Layer 6 of a small transformer language model trained on English Wikipedia (14 layers, counted from 0, width 128).
A neuron adds its activation times its output weights to the MLP's output. To switch it off is to set its activation to zero at one token and run the rest of the model.

Output weights of the MLP neurons that the questions are about. A number n stands for (n - 500) times 0.00097.
n7: 410 223 358 476 376 529 430 568 449 584 410 430 537 451 536 589 462 590 409 468 554 595 362 407 606 475 487 162 527 765 479 525 604 451 587 525 587 362 595 507 284 607 640 625 638 646 538 568 631 298 677 694 599 579 492 415 472 539 476 430 432 469 546 523 527 556 542 485 564 584 549 400 374 216 541 538 521 642 402 735 539 535 269 324 585 188 812 559 519 360 554 261 430 561 435 526 531 485 459 421 360 342 747 478 631 438 475 535 578 467 515 518 461 616 562 552 496 551 449 489 359 366 412 362 469 607 321 699
n10: 734 542 782 485 400 455 420 281 710 623 387 504 448 602 704 620 478 511 413 431 564 669 365 529 446 711 560 587 515 427 298 371 609 487 379 628 424 463 585 592 457 425 416 397 618 341 511 288 515 298 361 425 373 515 279 415 380 403 545 611 668 633 471 562 318 511 382 464 769 512 564 426 362 533 478 409 636 527 706 328 270 329 465 386 437 362 603 549 794 604 524 411 600 523 430 408 617 616 579 575 320 414 564 532 591 485 585 439 391 556 710 750 709 574 359 504 206 353 444 333 801 524 843 513 349 560 459 451
n18: 231 763 373 218 541 409 500 398 437 302 671 386 618 449 612 336 471 587 644 390 575 508 452 479 451 410 602 683 450 662 541 470 482 539 297 392 376 472 465 515 624 597 361 482 255 475 515 500 342 624 418 479 552 468 761 332 475 403 564 603 396 434 531 668 409 806 411 431 657 720 452 623 471 388 478 734 678 354 632 309 588 365 504 482 451 537 482 655 453 404 831 432 465 362 504 531 402 465 398 620 685 459 519 307 637 396 548 379 392 334 660 361 541 504 459 377 614 680 335 603 545 434 535 637 460 388 590 361
n51: 444 493 319 615 622 424 292 500 394 219 378 307 577 381 750 565 588 429 357 455 576 398 538 418 528 238 465 492 657 615 542 431 340 497 218 818 429 597 384 606 392 754 436 453 699 544 799 585 736 496 652 257 470 626 553 485 500 367 507 771 485 478 422 342 317 676 401 359 515 410 532 595 609 582 452 431 493 320 636 609 489 451 364 398 525 364 496 493 412 515 274 474 453 538 415 430 481 295 463 479 512 641 476 520 551 386 344 406 519 635 621 434 668 577 632 485 575 575 538 575 730 696 355 488 656 365 311 444
n69: 186 521 207 587 434 410 563 526 626 786 669 547 590 297 405 325 377 583 804 598 511 495 580 425 469 467 707 393 631 656 405 481 71 304 726 557 648 437 518 430 443 395 542 531 462 315 634 409 720 504 637 517 594 550 587 851 523 698 637 877 286 245 571 500 812 569 510 452 776 368 588 580 509 567 793 243 583 571 762 719 884 421 543 666 639 634 449 619 430 24 505 423 417 414 443 674 431 417 496 491 505 522 520 475 703 582 655 454 571 539 481 457 377 591 513 555 687 782 376 534 347 520 437 183 431 815 647 579
n70: 326 519 525 415 554 519 641 553 675 500 605 516 270 694 613 351 432 621 558 361 319 385 636 531 658 634 383 593 575 613 546 617 528 496 589 333 480 641 543 496 412 728 695 425 410 429 374 584 520 457 624 500 426 717 473 475 584 467 352 647 392 691 508 449 360 837 469 487 212 353 442 322 324 301 616 487 488 508 148 680 754 480 647 354 523 454 635 609 627 472 534 424 440 621 454 538 504 710 672 565 605 523 341 655 521 772 706 883 799 418 555 379 222 556 496 524 173 509 504 538 262 643 457 527 310 379 580 655
n101: 567 562 355 317 344 353 631 477 443 533 715 597 635 429 583 515 772 337 197 275 38 504 237 568 547 328 593 455 479 295 729 595 475 406 383 438 400 565 552 442 665 381 404 325 575 452 383 485 461 548 500 423 648 482 543 529 398 294 688 568 528 575 385 524 643 511 264 678 533 660 520 453 611 486 331 566 433 416 482 471 532 404 515 438 579 460 539 655 641 417 470 458 537 591 467 597 652 391 407 389 573 296 620 530 511 437 598 557 431 647 289 705 347 500 358 511 453 314 503 578 356 466 440 469 496 602 489 318
n120: 441 517 354 610 342 357 795 490 364 415 319 634 576 276 301 432 305 651 742 578 633 613 556 412 507 721 428 303 442 532 647 747 599 516 482 352 459 707 432 489 523 467 537 554 639 385 397 481 500 664 399 336 688 533 520 549 332 500 569 385 569 389 475 532 638 375 402 658 527 544 430 361 489 688 540 625 493 625 392 626 731 733 446 461 434 376 530 610 464 410 639 409 488 508 363 555 606 352 437 410 469 671 633 496 319 362 496 522 640 453 481 218 413 741 521 500 455 485 371 546 643 464 345 822 401 653 580 223
n159: 504 471 354 578 515 402 534 695 346 463 708 612 392 379 354 427 563 539 395 464 616 612 673 619 510 184 553 414 347 541 533 533 383 419 433 533 258 552 248 597 496 598 536 469 713 465 568 529 581 707 609 382 634 409 343 547 465 602 308 561 448 585 480 507 524 788 421 347 548 519 399 587 565 503 616 543 575 405 539 733 572 539 422 638 484 786 400 458 377 483 585 381 597 683 621 537 305 594 645 591 566 520 364 266 322 570 551 743 522 670 311 320 409 497 553 532 608 593 346 608 614 447 579 256 479 557 433 372
n177: 424 592 411 283 663 430 274 469 308 346 472 739 677 609 265 577 446 601 620 593 678 371 496 621 428 439 763 363 393 524 569 552 588 415 295 569 344 394 721 679 565 180 606 749 589 615 631 456 592 573 255 301 328 475 630 711 316 427 450 682 264 648 588 710 532 412 509 500 626 324 376 254 75 330 421 569 572 250 504 487 449 268 609 406 359 504 432 521 672 405 482 405 509 344 334 504 483 594 477 405 753 655 469 714 452 654 157 259 647 451 443 500 504 566 437 508 343 469 484 664 500 631 478 346 609 442 517 289
n182: 684 807 633 436 355 754 369 308 585 473 727 422 429 517 540 500 618 466 533 283 526 397 456 398 504 509 600 289 538 479 623 469 389 595 530 403 642 463 684 570 633 211 754 554 401 483 444 549 428 346 198 565 369 551 632 650 785 496 720 422 356 500 643 496 488 466 281 419 306 255 524 443 309 79 364 406 234 500 621 448 287 543 451 634 773 512 582 551 505 353 473 454 378 747 309 564 692 827 636 431 504 520 441 382 782 530 618 716 680 491 617 327 522 618 484 560 296 518 349 320 719 413 862 486 479 514 585 435
n202: 574 353 261 617 504 507 789 292 476 590 545 528 423 770 500 680 508 320 483 207 405 573 472 582 496 476 357 525 577 545 496 500 508 583 570 568 410 364 523 440 374 748 575 158 608 592 500 329 353 530 328 341 732 484 418 685 375 552 550 512 531 551 485 398 530 567 478 504 528 341 344 548 500 443 791 594 727 681 480 615 242 610 712 515 483 493 366 418 665 500 422 473 355 436 646 493 516 571 596 544 423 459 533 383 369 527 700 524 416 746 471 310 420 515 211 840 567 228 391 277 448 656 517 813 531 600 737 421
n256: 657 489 470 552 529 344 203 590 311 508 446 492 607 528 613 859 524 472 513 728 466 623 615 488 723 592 372 432 228 593 450 450 367 667 319 595 646 223 473 606 308 620 711 367 578 272 302 496 512 606 438 462 623 404 633 620 548 801 254 524 575 415 462 442 481 302 666 513 334 478 359 434 679 477 424 359 492 376 292 500 422 662 638 618 455 319 293 528 635 690 441 389 568 459 404 564 524 530 471 203 625 508 539 539 487 400 578 334 475 526 572 387 314 528 391 476 109 453 615 585 573 747 436 679 718 672 380 674
n262: 383 543 704 593 712 706 405 595 452 525 399 579 580 523 347 476 558 613 629 244 373 368 421 358 593 484 555 238 446 485 480 669 387 734 484 548 508 568 664 437 261 635 661 485 720 466 426 439 585 401 484 456 580 508 590 608 484 572 458 693 381 594 612 594 500 394 483 541 456 303 500 416 682 395 237 504 750 424 346 476 603 300 443 603 544 409 468 422 563 469 827 738 533 279 468 320 453 583 288 526 362 618 483 558 627 400 898 394 424 566 459 460 580 297 234 465 717 253 525 327 463 349 298 448 520 359 322 363
n279: 514 429 528 332 234 525 337 653 675 486 518 634 585 600 351 309 513 687 500 362 775 435 551 561 604 288 538 266 571 412 659 646 400 492 518 720 441 319 611 537 467 590 642 708 353 638 578 708 396 372 514 237 644 617 470 491 663 537 608 642 397 742 383 684 504 459 601 639 359 745 457 752 90 623 455 500 742 458 744 224 597 514 590 420 281 538 790 337 706 580 429 428 423 481 198 603 400 640 830 418 486 461 573 147 862 482 263 711 682 539 285 382 332 206 530 273 311 428 399 596 297 427 346 727 518 544 536 628
n302: 311 546 513 397 566 460 338 510 478 635 321 417 671 536 450 595 711 400 704 673 694 516 362 466 517 570 513 478 381 628 405 264 436 453 582 618 654 624 490 544 500 263 453 587 474 483 281 233 479 559 391 564 343 450 760 581 354 357 602 428 556 461 309 730 366 471 627 481 368 186 470 712 431 476 266 402 425 518 374 511 627 500 374 319 703 681 349 521 581 472 616 254 515 551 648 493 550 644 387 527 604 585 485 439 541 631 580 565 504 367 429 607 445 514 420 382 363 447 546 481 608 373 255 286 529 591 472 651

Each question names a token from some text and the token that comes next. It shows the activations a of the neurons there, in the order above. A number n stands for (n - 500) times 0.018.

Then comes g, the gradient of the next token's log-probability with respect to the MLP's output, scaled to length 1. A neuron's effect is roughly proportional to its activation times (output weights . g). A number n stands for (n - 500) times 0.00083.

" short", then "age"
a: 499 468 555 500 499 498 505 491 494 500 505 499 435 446 480 499
g: 466 521 655 543 483 371 437 339 453 491 563 541 455 602 517 375 494 252 519 429 546 525 488 243 549 579 506 612 414 315 677 518 443 365 644 219 574 618 589 667 496 549 564 328 518 414 592 480 395 465 606 623 326 543 282 608 545 509 337 429 539 559 516 593 387 471 570 598 695 459 612 446 461 547 562 539 418 465 529 541 507 678 698 573 322 514 321 536 546 482 361 334 529 636 739 471 494 526 717 481 634 391 390 384 533 595 298 401 596 494 495 484 605 535 492 451 572 640 655 581 414 580 330 669 541 609 498 567
Which neuron, switched off, lowers the next token's probability most? n262

" play", then " a"
a: 450 483 491 504 527 563 523 496 433 496 559 506 500 655 499 511
g: 461 585 343 568 671 402 526 286 537 471 568 665 544 632 602 669 478 444 408 236 606 351 629 504 398 439 502 575 288 456 471 640 369 537 543 324 414 577 415 494 648 527 358 651 649 546 337 610 569 507 731 413 580 519 574 519 550 404 558 667 463 690 591 588 405 722 577 546 653 404 566 534 429 628 444 598 418 594 371 494 607 502 543 368 537 678 533 544 665 504 680 386 454 679 531 584 606 551 489 490 550 528 342 577 710 535 425 587 468 538 474 398 388 531 545 498 442 601 672 435 695 578 363 478 327 387 512 527
Which neuron, switched off, lowers the next token's probability most? n70

"ably", then "."
a: 449 513 512 499 501 491 484 490 504 641 623 505 477 596 493 502
g: 695 416 579 609 551 466 504 272 379 606 677 345 470 481 465 591 356 538 703 648 476 403 390 555 294 545 424 469 564 403 569 473 499 395 569 385 443 555 551 504 517 505 353 549 466 542 624 510 470 643 388 611 334 452 364 343 486 505 400 455 474 509 523 539 484 276 354 371 639 434 471 587 481 341 547 728 486 384 522 461 459 498 586 400 531 528 460 465 392 374 388 736 604 502 490 327 604 444 595 607 539 495 737 610 237 554 636 447 456 374 423 677 567 475 765 522 570 450 519 677 634 500 521 491 489 568 466 221
Which neuron, switched off, lowers the next token's probability most? n177

" was", then " designed"
a: 587 500 487 502 506 493 501 457 489 495 497 482 514 520 503 521
g: 455 601 455 520 372 333 517 266 669 454 454 619 373 546 637 595 751 345 463 612 447 642 447 423 574 263 591 427 498 524 585 654 544 356 472 520 457 392 552 668 475 570 481 555 539 536 596 513 465 436 522 365 587 607 545 553 400 444 530 497 458 511 489 358 607 425 394 724 693 431 698 373 451 594 583 584 516 630 434 604 509 514 368 656 620 563 595 643 335 503 649 444 515 289 406 302 510 516 589 568 621 620 552 515 594 568 476 521 421 328 446 669 465 633 543 561 613 568 306 373 422 468 388 557 817 521 630 467
Which neuron, switched off, lowers the next token's probability most? n7

" \"", then "All"
a: 510 485 500 505 969 292 517 493 492 504 255 500 542 508 484 500
g: 547 578 402 774 661 446 560 638 359 469 524 484 465 358 408 528 479 553 464 357 528 556 375 464 469 447 378 497 665 555 352 433 626 621 645 628 553 327 532 455 282 516 513 486 255 603 594 598 753 484 428 393 672 485 520 582 502 526 468 465 514 343 490 533 377 454 538 435 532 416 625 339 697 464 495 475 603 505 520 566 446 296 403 588 482 488 400 468 599 684 501 480 695 510 432 384 399 348 509 522 569 350 624 619 257 328 596 569 503 497 361 730 512 640 337 641 311 493 401 417 530 541 544 372 507 518 362 639
Which two neurons, each switched off alone, lower its probability most, in order? n182, n70

" initially", then " rel"
a: 498 484 497 501 520 482 496 494 504 505 502 494 431 679 528 419
g: 617 597 483 456 618 586 208 572 600 683 482 468 536 498 515 495 452 473 464 442 603 525 415 475 496 397 760 198 460 538 666 412 469 536 582 327 430 170 765 555 506 533 440 366 452 356 389 523 536 465 524 480 508 424 501 577 364 233 431 555 475 441 451 478 510 439 603 432 596 528 458 334 334 367 618 453 505 506 330 649 545 620 534 360 614 591 308 536 714 433 581 560 473 480 550 467 497 589 251 429 573 504 545 435 571 551 605 464 372 432 605 371 293 505 600 478 528 620 554 298 424 572 402 575 533 509 462 513
Which neuron, switched off, lowers the next token's probability most? n262

" given", then " him"
a: 391 500 501 510 512 473 514 489 497 603 516 509 490 494 504 507
g: 575 337 582 590 556 559 555 580 461 486 388 370 457 379 360 446 332 350 446 552 456 630 586 471 508 509 690 608 490 477 505 461 513 519 514 323 417 602 560 476 501 571 539 286 408 453 475 579 625 536 531 478 552 434 298 608 256 580 340 469 659 576 365 600 526 394 477 418 549 371 567 461 972 480 818 530 627 459 476 523 449 540 622 424 638 515 567 552 549 683 433 609 498 475 594 252 406 493 437 489 584 501 618 654 261 444 573 373 437 374 525 626 482 585 529 585 610 466 421 658 377 508 441 502 549 415 565 514
Which neuron, switched off, lowers the next token's probability most? n7

"ise", then " this"
a: 505 498 510 499 603 485 509 472 568 494 917 509 462 547 485 509
g: 339 384 509 614 497 535 389 485 474 660 416 359 629 594 443 618 479 591 622 306 681 519 604 330 491 293 536 518 381 469 442 602 419 493 666 506 337 443 530 303 451 608 398 375 426 599 473 624 627 670 700 619 532 363 533 682 436 499 476 486 534 412 560 583 470 467 281 353 424 501 539 529 659 455 584 359 479 495 511 550 539 578 305 559 748 701 489 514 644 602 267 602 500 395 651 531 384 626 531 592 425 541 513 458 497 587 534 407 526 541 487 643 670 332 467 466 527 521 504 329 482 502 160 606 506 439 489 526
Which neuron, switched off, lowers the next token's probability most? n69

" |", then " Reg"
a: 515 501 496 500 512 501 503 498 490 475 521 498 497 506 578 470
g: 562 441 586 374 532 579 420 538 573 592 354 514 478 667 644 328 531 445 504 457 533 479 302 354 500 611 519 517 555 485 484 492 449 549 677 397 324 289 554 542 524 686 707 473 446 501 566 517 679 450 386 416 703 485 411 536 490 327 179 469 633 502 643 298 417 331 567 411 464 657 378 464 480 543 628 485 518 348 254 605 538 548 525 419 632 379 580 724 542 484 462 600 324 640 580 444 517 483 415 303 583 458 641 555 564 465 406 759 431 572 591 452 397 455 476 635 436 687 480 573 444 401 472 442 519 482 655 473
Which neuron, switched off, lowers the next token's probability most? n302

" \"", then "The"
a: 502 489 495 494 576 350 500 498 468 496 453 524 471 513 497 506
g: 344 640 462 526 256 420 748 492 500 536 699 757 599 485 572 448 619 510 591 470 373 411 528 646 429 369 464 414 387 594 397 582 455 342 557 468 586 600 432 470 617 475 505 603 548 517 539 638 458 399 607 542 519 581 615 290 512 599 275 540 395 495 457 274 504 576 458 419 636 729 454 491 517 455 543 456 487 396 356 604 556 402 730 568 455 636 424 390 349 601 551 460 542 258 454 690 462 350 576 368 546 648 541 470 501 360 392 535 569 686 466 560 605 447 526 371 531 581 343 558 430 405 555 469 625 635 625 677
Which neuron, switched off, lowers the next token's probability most? n69

"onn", then "ages"
a: 499 529 492 515 502 505 506 511 479 499 521 544 519 470 514 493
g: 517 399 488 547 454 496 582 619 563 393 583 554 552 670 516 541 482 397 695 387 566 595 647 325 595 631 419 499 422 538 665 357 515 465 584 667 592 457 403 522 317 384 318 458 508 475 517 477 531 415 555 614 537 475 360 445 387 587 347 454 502 426 511 577 462 350 766 627 621 600 511 642 539 439 472 261 350 373 353 651 333 654 507 456 512 513 317 553 512 389 385 382 558 640 721 546 613 368 767 524 668 510 442 557 471 397 292 505 571 393 352 309 602 409 528 586 565 638 635 611 428 501 454 579 657 470 495 443
Which neuron, switched off, raises the next token's probability most? n10

" used", then " in"
a: 505 503 501 373 502 487 506 471 501 598 528 500 494 504 504 486
g: 612 458 474 565 375 443 839 342 559 476 584 546 465 506 601 396 485 500 503 376 513 662 578 586 429 786 537 390 550 498 335 463 520 474 592 622 468 412 345 648 512 510 433 619 406 619 507 502 499 450 415 416 299 474 512 270 384 448 388 348 545 507 295 487 356 658 689 436 537 590 552 487 276 499 558 368 562 707 429 686 367 671 544 462 445 419 478 411 497 425 456 447 459 377 520 497 635 523 491 495 360 542 452 548 400 687 478 528 325 428 777 393 534 525 335 498 506 463 539 303 412 400 625 625 657 595 537 551
Which neuron, switched off, lowers the next token's probability most? n51

" with", then " t"
a: 529 495 496 502 464 497 490 782 498 490 501 472 521 518 515 401
g: 639 387 353 422 361 456 529 460 464 539 510 576 288 474 559 357 426 558 624 580 591 385 585 427 607 586 420 477 673 489 546 468 481 619 582 468 444 353 554 522 625 330 560 475 622 569 477 426 598 546 382 414 644 427 445 683 438 448 636 637 350 500 672 575 515 326 520 430 391 564 294 582 286 379 599 609 360 595 664 598 573 664 325 492 543 416 556 509 657 252 462 490 661 556 545 361 388 454 620 305 468 449 509 390 375 751 618 670 593 352 492 557 349 500 490 410 721 411 375 384 456 556 494 455 385 477 539 422
Which neuron, switched off, lowers the next token's probability most? n120

"el", then "berg"
a: 463 508 509 512 513 508 513 511 501 497 472 532 510 524 483 483
g: 576 414 462 492 605 570 542 516 337 419 444 394 367 471 594 681 384 546 490 686 509 455 431 425 455 506 526 477 432 377 556 598 268 409 460 482 523 617 399 554 363 417 420 523 536 492 611 630 305 505 395 365 441 571 612 506 668 389 430 461 428 600 722 530 284 244 489 480 658 704 685 402 216 522 511 569 331 546 492 419 385 534 383 513 538 392 591 695 444 550 457 416 440 620 534 383 524 349 322 674 488 538 604 629 522 388 498 385 591 451 607 525 224 402 562 343 401 589 558 528 635 526 444 456 472 708 406 469
Which neuron, switched off, raises the next token's probability most? n202

" they", then " called"
a: 516 494 484 495 513 500 505 492 540 482 515 503 326 504 492 500
g: 481 603 612 514 511 415 530 448 465 434 449 473 449 425 658 672 486 505 492 714 590 434 442 600 380 580 419 757 465 538 609 477 535 553 436 563 690 696 410 487 370 549 693 350 502 496 626 529 470 384 431 606 452 580 432 458 573 510 247 535 463 460 549 502 487 282 455 715 336 469 366 525 396 664 554 397 434 560 316 464 421 593 512 603 492 565 556 720 391 728 373 406 318 463 460 715 489 598 474 508 239 541 350 483 523 460 524 698 407 637 602 612 522 275 484 543 592 336 620 539 567 473 505 653 518 381 527 641
Which neuron, switched off, raises the next token's probability most? n256

" their", then " main"
a: 497 500 495 482 510 516 569 500 501 487 497 501 499 511 475 461
g: 560 639 455 580 323 558 378 566 384 402 529 632 571 583 533 525 723 420 405 372 431 481 314 561 566 591 430 159 398 617 513 539 580 522 758 602 488 531 367 468 404 310 396 439 623 390 421 523 415 454 545 529 652 603 459 400 609 396 559 445 425 549 577 390 526 533 467 487 408 532 479 392 576 553 406 492 318 563 551 622 410 492 328 551 228 646 476 380 519 706 406 503 587 540 416 498 488 449 634 363 589 559 423 564 526 203 386 540 418 454 594 359 554 298 284 454 554 585 453 498 464 303 572 313 426 531 461 577
Which neuron, switched off, lowers the next token's probability most? n101

".", then " He"
a: 500 504 509 509 509 500 498 493 491 508 520 686 519 516 481 487
g: 655 398 588 463 584 532 351 399 435 454 435 321 478 610 349 476 523 466 455 540 463 573 460 645 338 568 477 481 448 395 639 384 331 565 287 565 444 578 521 415 273 567 570 417 514 409 570 346 454 543 666 626 293 403 317 429 469 659 451 491 574 555 478 819 683 260 308 451 615 367 327 512 626 549 578 456 661 364 447 329 570 508 494 455 546 423 510 536 585 565 394 538 640 506 551 496 425 519 323 586 558 415 689 499 406 630 348 445 590 460 514 285 475 460 473 550 627 421 406 509 651 622 638 546 561 414 666 554
Which neuron, switched off, lowers the next token's probability most? n202

" bow", then " ("
a: 509 497 489 514 527 499 498 484 573 489 466 515 504 513 484 455
g: 466 272 458 615 496 619 542 369 644 628 626 559 445 460 497 378 583 674 570 696 467 532 452 508 356 534 464 443 614 576 380 574 582 484 389 596 243 440 257 427 563 471 491 596 464 647 424 535 442 460 608 533 610 563 458 476 456 441 388 377 421 364 527 627 517 581 553 581 629 377 345 583 323 659 587 467 350 464 352 649 627 478 727 542 404 577 511 304 407 610 567 519 622 516 338 460 466 352 563 777 624 424 534 532 368 355 678 479 415 728 351 532 545 484 504 344 573 558 554 385 619 461 479 444 489 499 336 342
Which neuron, switched off, lowers the next token's probability most? n159

" of", then " h"
a: 503 499 481 464 608 485 492 459 498 467 472 515 489 497 471 452
g: 581 744 480 423 382 499 591 517 472 532 443 515 550 604 439 449 506 575 464 508 633 441 582 490 635 680 490 423 654 575 571 521 618 521 513 621 587 292 591 573 546 453 617 501 540 424 414 487 487 566 508 486 443 551 518 370 506 547 772 617 228 465 475 572 541 344 406 572 375 548 304 504 241 337 377 736 443 677 605 246 596 598 361 371 380 383 513 640 496 371 525 582 532 616 568 339 525 470 522 560 397 336 529 316 391 642 458 624 605 430 474 402 368 486 383 439 431 402 494 289 529 515 654 556 474 274 400 467
Which neuron, switched off, raises the next token's probability most? n69

"acks", then "men"
a: 558 491 500 489 556 498 503 513 542 526 511 509 499 500 499 494
g: 564 734 580 440 453 469 458 485 300 388 505 341 741 502 571 604 297 408 543 470 411 380 574 432 542 491 216 542 496 395 526 623 409 535 607 397 635 609 628 592 557 561 575 533 479 538 508 510 603 618 617 512 366 379 472 441 455 534 433 515 685 353 473 537 653 515 480 499 503 576 458 397 392 415 558 651 774 341 529 491 469 412 603 629 601 360 584 649 694 430 420 386 573 664 592 627 454 400 432 573 522 455 347 424 715 516 413 616 508 439 768 503 423 630 557 300 537 587 359 331 442 658 441 561 340 458 483 529
Which neuron, switched off, raises the next token's probability most? n159

" particularly", then " successful"
a: 499 514 508 481 496 481 487 479 497 862 454 498 498 434 489 500
g: 667 551 645 461 413 407 392 657 451 418 364 410 666 703 567 519 525 380 690 509 613 578 349 615 641 495 542 410 408 632 494 352 407 535 514 464 473 421 592 405 444 353 668 547 535 349 572 355 417 385 391 518 474 361 431 682 665 660 471 338 525 499 467 605 601 529 469 291 465 428 393 549 602 264 447 397 565 534 672 603 523 320 396 602 534 512 549 566 784 564 323 585 421 614 497 587 469 579 526 407 598 406 363 650 602 540 323 335 492 567 558 409 510 421 537 460 254 508 285 496 609 420 448 505 539 451 508 612
Which neuron, switched off, lowers the next token's probability most? n177

"uk", then "ew"
a: 505 476 509 440 505 501 508 513 496 506 505 534 476 504 500 491
g: 580 588 546 460 578 513 472 548 503 525 164 654 654 478 581 659 638 667 416 460 603 405 611 377 521 558 492 532 636 436 606 375 614 481 320 326 592 286 435 597 609 558 590 439 438 482 425 581 563 403 339 615 455 558 700 634 570 497 457 376 579 610 465 432 421 468 469 368 490 677 317 524 571 359 650 468 538 562 292 460 571 575 510 682 393 492 430 615 539 579 388 397 652 487 609 566 579 651 539 566 747 477 405 684 561 491 356 426 463 602 386 487 493 547 381 447 327 407 531 452 446 304 525 563 505 516 408 783
Which neuron, switched off, raises the next token's probability most? n256

" written", then " for"
a: 511 478 512 395 499 502 571 496 493 669 545 496 485 493 503 507
g: 542 353 442 317 815 645 283 520 556 581 419 532 552 503 560 745 321 572 547 551 434 497 486 631 625 516 232 376 535 439 739 403 488 458 343 582 501 629 495 515 370 340 579 421 606 532 698 608 348 365 478 592 343 522 625 617 567 525 572 623 376 498 408 472 594 395 458 470 517 393 307 486 561 508 537 443 744 443 688 393 602 468 436 501 505 449 539 663 563 349 372 415 419 592 497 486 524 452 620 433 523 476 538 664 374 518 598 308 551 585 352 608 580 478 483 497 579 402 450 664 681 492 504 570 360 498 454 407
Which neuron, switched off, raises the next token's probability most? n51

" now", then " seems"
a: 496 517 499 512 521 474 496 502 511 488 459 492 306 683 508 502
g: 493 455 376 483 405 704 616 358 525 666 420 527 453 677 561 604 611 620 579 601 553 484 656 405 563 574 628 490 679 473 361 581 298 453 490 390 463 636 535 450 417 487 333 487 407 546 692 326 631 527 569 366 474 406 461 833 630 430 473 438 476 452 419 617 533 605 404 425 515 559 493 613 453 559 383 410 585 330 590 571 636 701 438 412 613 309 588 436 397 348 336 544 393 595 653 664 475 293 492 383 647 391 524 399 404 558 349 472 422 523 472 501 681 379 664 443 582 496 627 465 578 601 638 533 540 392 625 487
Which neuron, switched off, raises the next token's probability most? n262

"\n\n", then "|"
a: 502 500 500 530 474 472 480 492 502 476 523 506 502 505 496 474
g: 358 392 498 309 664 467 562 637 362 662 460 575 470 616 547 638 578 476 592 542 470 565 415 312 610 601 417 564 531 497 584 463 587 599 540 547 657 339 574 583 588 258 715 348 516 345 560 616 490 611 406 719 512 714 402 365 273 533 412 392 642 551 525 506 365 473 593 505 571 558 469 331 643 614 485 638 461 530 595 287 506 518 505 509 522 453 551 380 492 570 432 356 563 548 353 376 590 575 396 516 690 402 476 608 663 445 612 297 422 641 371 443 478 596 458 618 334 382 498 590 584 552 389 491 484 620 289 513
Which neuron, switched off, lowers the next token's probability most? n69

" who", then " released"
a: 500 506 505 503 516 571 517 508 501 565 509 508 480 489 478 354
g: 513 498 553 317 536 345 662 607 346 519 485 588 612 529 552 401 565 487 526 278 554 465 308 575 456 336 478 698 388 544 498 359 445 384 502 581 420 456 517 515 546 508 578 415 456 460 484 653 606 600 337 548 528 564 577 404 601 529 321 399 566 495 585 381 478 541 564 524 353 415 433 509 540 567 597 538 530 466 504 522 390 368 535 470 470 614 476 599 347 774 567 376 693 645 294 462 408 576 662 529 613 470 236 716 703 332 389 404 576 596 376 470 345 539 641 366 297 350 402 502 295 543 377 423 631 460 537 622
Which neuron, switched off, lowers the next token's probability most? n70

" those", then " recruited"
a: 498 503 470 491 499 494 492 496 505 472 442 496 470 501 510 469
g: 636 477 599 350 476 442 450 469 678 448 601 602 553 562 479 409 639 332 650 484 524 295 512 514 615 359 340 636 255 592 570 534 452 544 474 558 467 353 627 375 676 495 702 292 355 273 480 564 357 640 548 439 424 366 711 473 505 406 587 455 575 355 511 448 481 582 637 609 376 256 427 732 480 329 443 614 537 559 676 496 411 518 660 405 498 406 631 608 426 606 517 415 547 669 344 672 493 531 409 507 490 460 443 377 537 742 569 462 499 562 602 329 423 555 537 426 370 513 445 501 516 495 433 521 544 424 595 517
Which neuron, switched off, raises the next token's probability most? n182

".", then " His"
a: 498 505 505 512 509 494 541 495 484 497 478 536 485 505 434 494
g: 650 461 555 576 463 672 643 422 510 521 482 407 405 645 366 398 381 397 613 504 517 455 504 537 296 603 552 533 372 504 496 310 372 542 360 445 554 585 447 589 368 521 580 342 510 398 569 328 609 513 657 668 305 409 427 392 486 564 497 479 614 441 613 874 608 377 366 385 581 491 353 552 535 576 595 391 570 378 491 354 626 476 477 452 674 483 455 509 581 534 425 460 638 433 572 594 322 521 332 604 475 524 742 568 274 515 332 513 614 559 448 235 502 556 543 490 529 439 449 344 586 670 479 443 556 401 587 647
Which neuron, switched off, lowers the next token's probability most? n279

" released", then " his"
a: 504 488 500 535 537 497 450 502 535 471 487 533 511 498 493 462
g: 510 513 523 487 532 651 616 651 332 588 494 393 486 516 517 511 570 699 590 521 538 421 637 473 373 637 442 421 538 478 489 325 533 532 291 543 621 589 353 466 449 412 503 455 439 372 461 518 319 598 580 475 278 519 400 528 396 417 541 501 589 353 570 855 464 359 321 459 423 560 294 632 665 557 562 317 729 439 697 454 502 503 417 478 511 440 544 349 377 521 473 668 489 502 603 586 343 633 494 618 469 377 594 675 433 481 303 365 526 460 385 350 397 652 603 602 550 532 474 521 509 542 561 407 551 530 602 788
Which neuron, switched off, lowers the next token's probability most? n101

" band", then " was"
a: 495 521 651 516 509 497 503 494 495 530 499 517 520 487 462 514
g: 153 528 510 514 555 331 311 383 593 303 568 558 452 519 487 585 603 639 613 692 512 502 534 523 475 557 491 406 440 472 403 573 619 620 230 508 398 454 632 499 514 534 607 470 557 692 382 435 482 506 366 584 659 344 465 689 383 419 375 472 399 724 413 516 599 514 378 326 567 578 473 439 695 379 260 513 408 454 474 527 493 297 239 438 628 403 547 410 492 465 541 469 440 483 269 402 464 402 413 541 423 477 426 435 687 417 459 549 469 435 544 431 654 547 560 510 363 516 395 517 531 462 662 487 459 626 504 306
Which neuron, switched off, lowers the next token's probability most? n18

"ast", then "ed"
a: 485 497 645 498 499 489 507 491 483 510 495 522 497 497 494 499
g: 671 391 663 649 559 563 339 474 587 533 539 309 498 626 454 366 470 458 488 490 396 561 500 580 640 486 411 384 444 541 751 661 572 595 577 329 632 458 514 657 644 625 492 393 545 581 360 421 562 647 490 377 485 505 456 601 553 373 309 513 536 615 535 466 560 435 526 488 548 621 464 582 441 654 419 600 625 360 448 574 507 359 404 747 603 495 387 680 689 371 325 413 575 560 509 643 500 459 351 403 389 576 701 581 564 343 535 650 424 432 617 597 302 534 679 449 393 313 441 464 534 486 373 366 330 609 533 598
Which neuron, switched off, raises the next token's probability most? n18

"k", then "ets"
a: 480 523 520 431 515 493 522 490 487 500 525 528 485 501 506 485
g: 530 558 669 431 476 352 387 574 578 667 489 743 466 447 662 270 400 379 481 409 404 473 499 328 388 420 440 554 472 280 428 377 419 511 461 410 653 447 550 678 528 620 533 284 651 366 566 474 471 513 515 511 529 622 507 580 547 518 418 386 627 424 472 422 494 499 502 732 490 219 452 387 529 290 427 519 455 530 720 495 613 574 543 610 359 503 507 377 768 367 544 321 544 454 664 388 561 429 651 532 648 476 374 568 588 586 430 413 447 394 511 273 505 466 402 427 392 334 403 457 438 379 603 428 571 577 533 561
Which neuron, switched off, lowers the next token's probability most? n51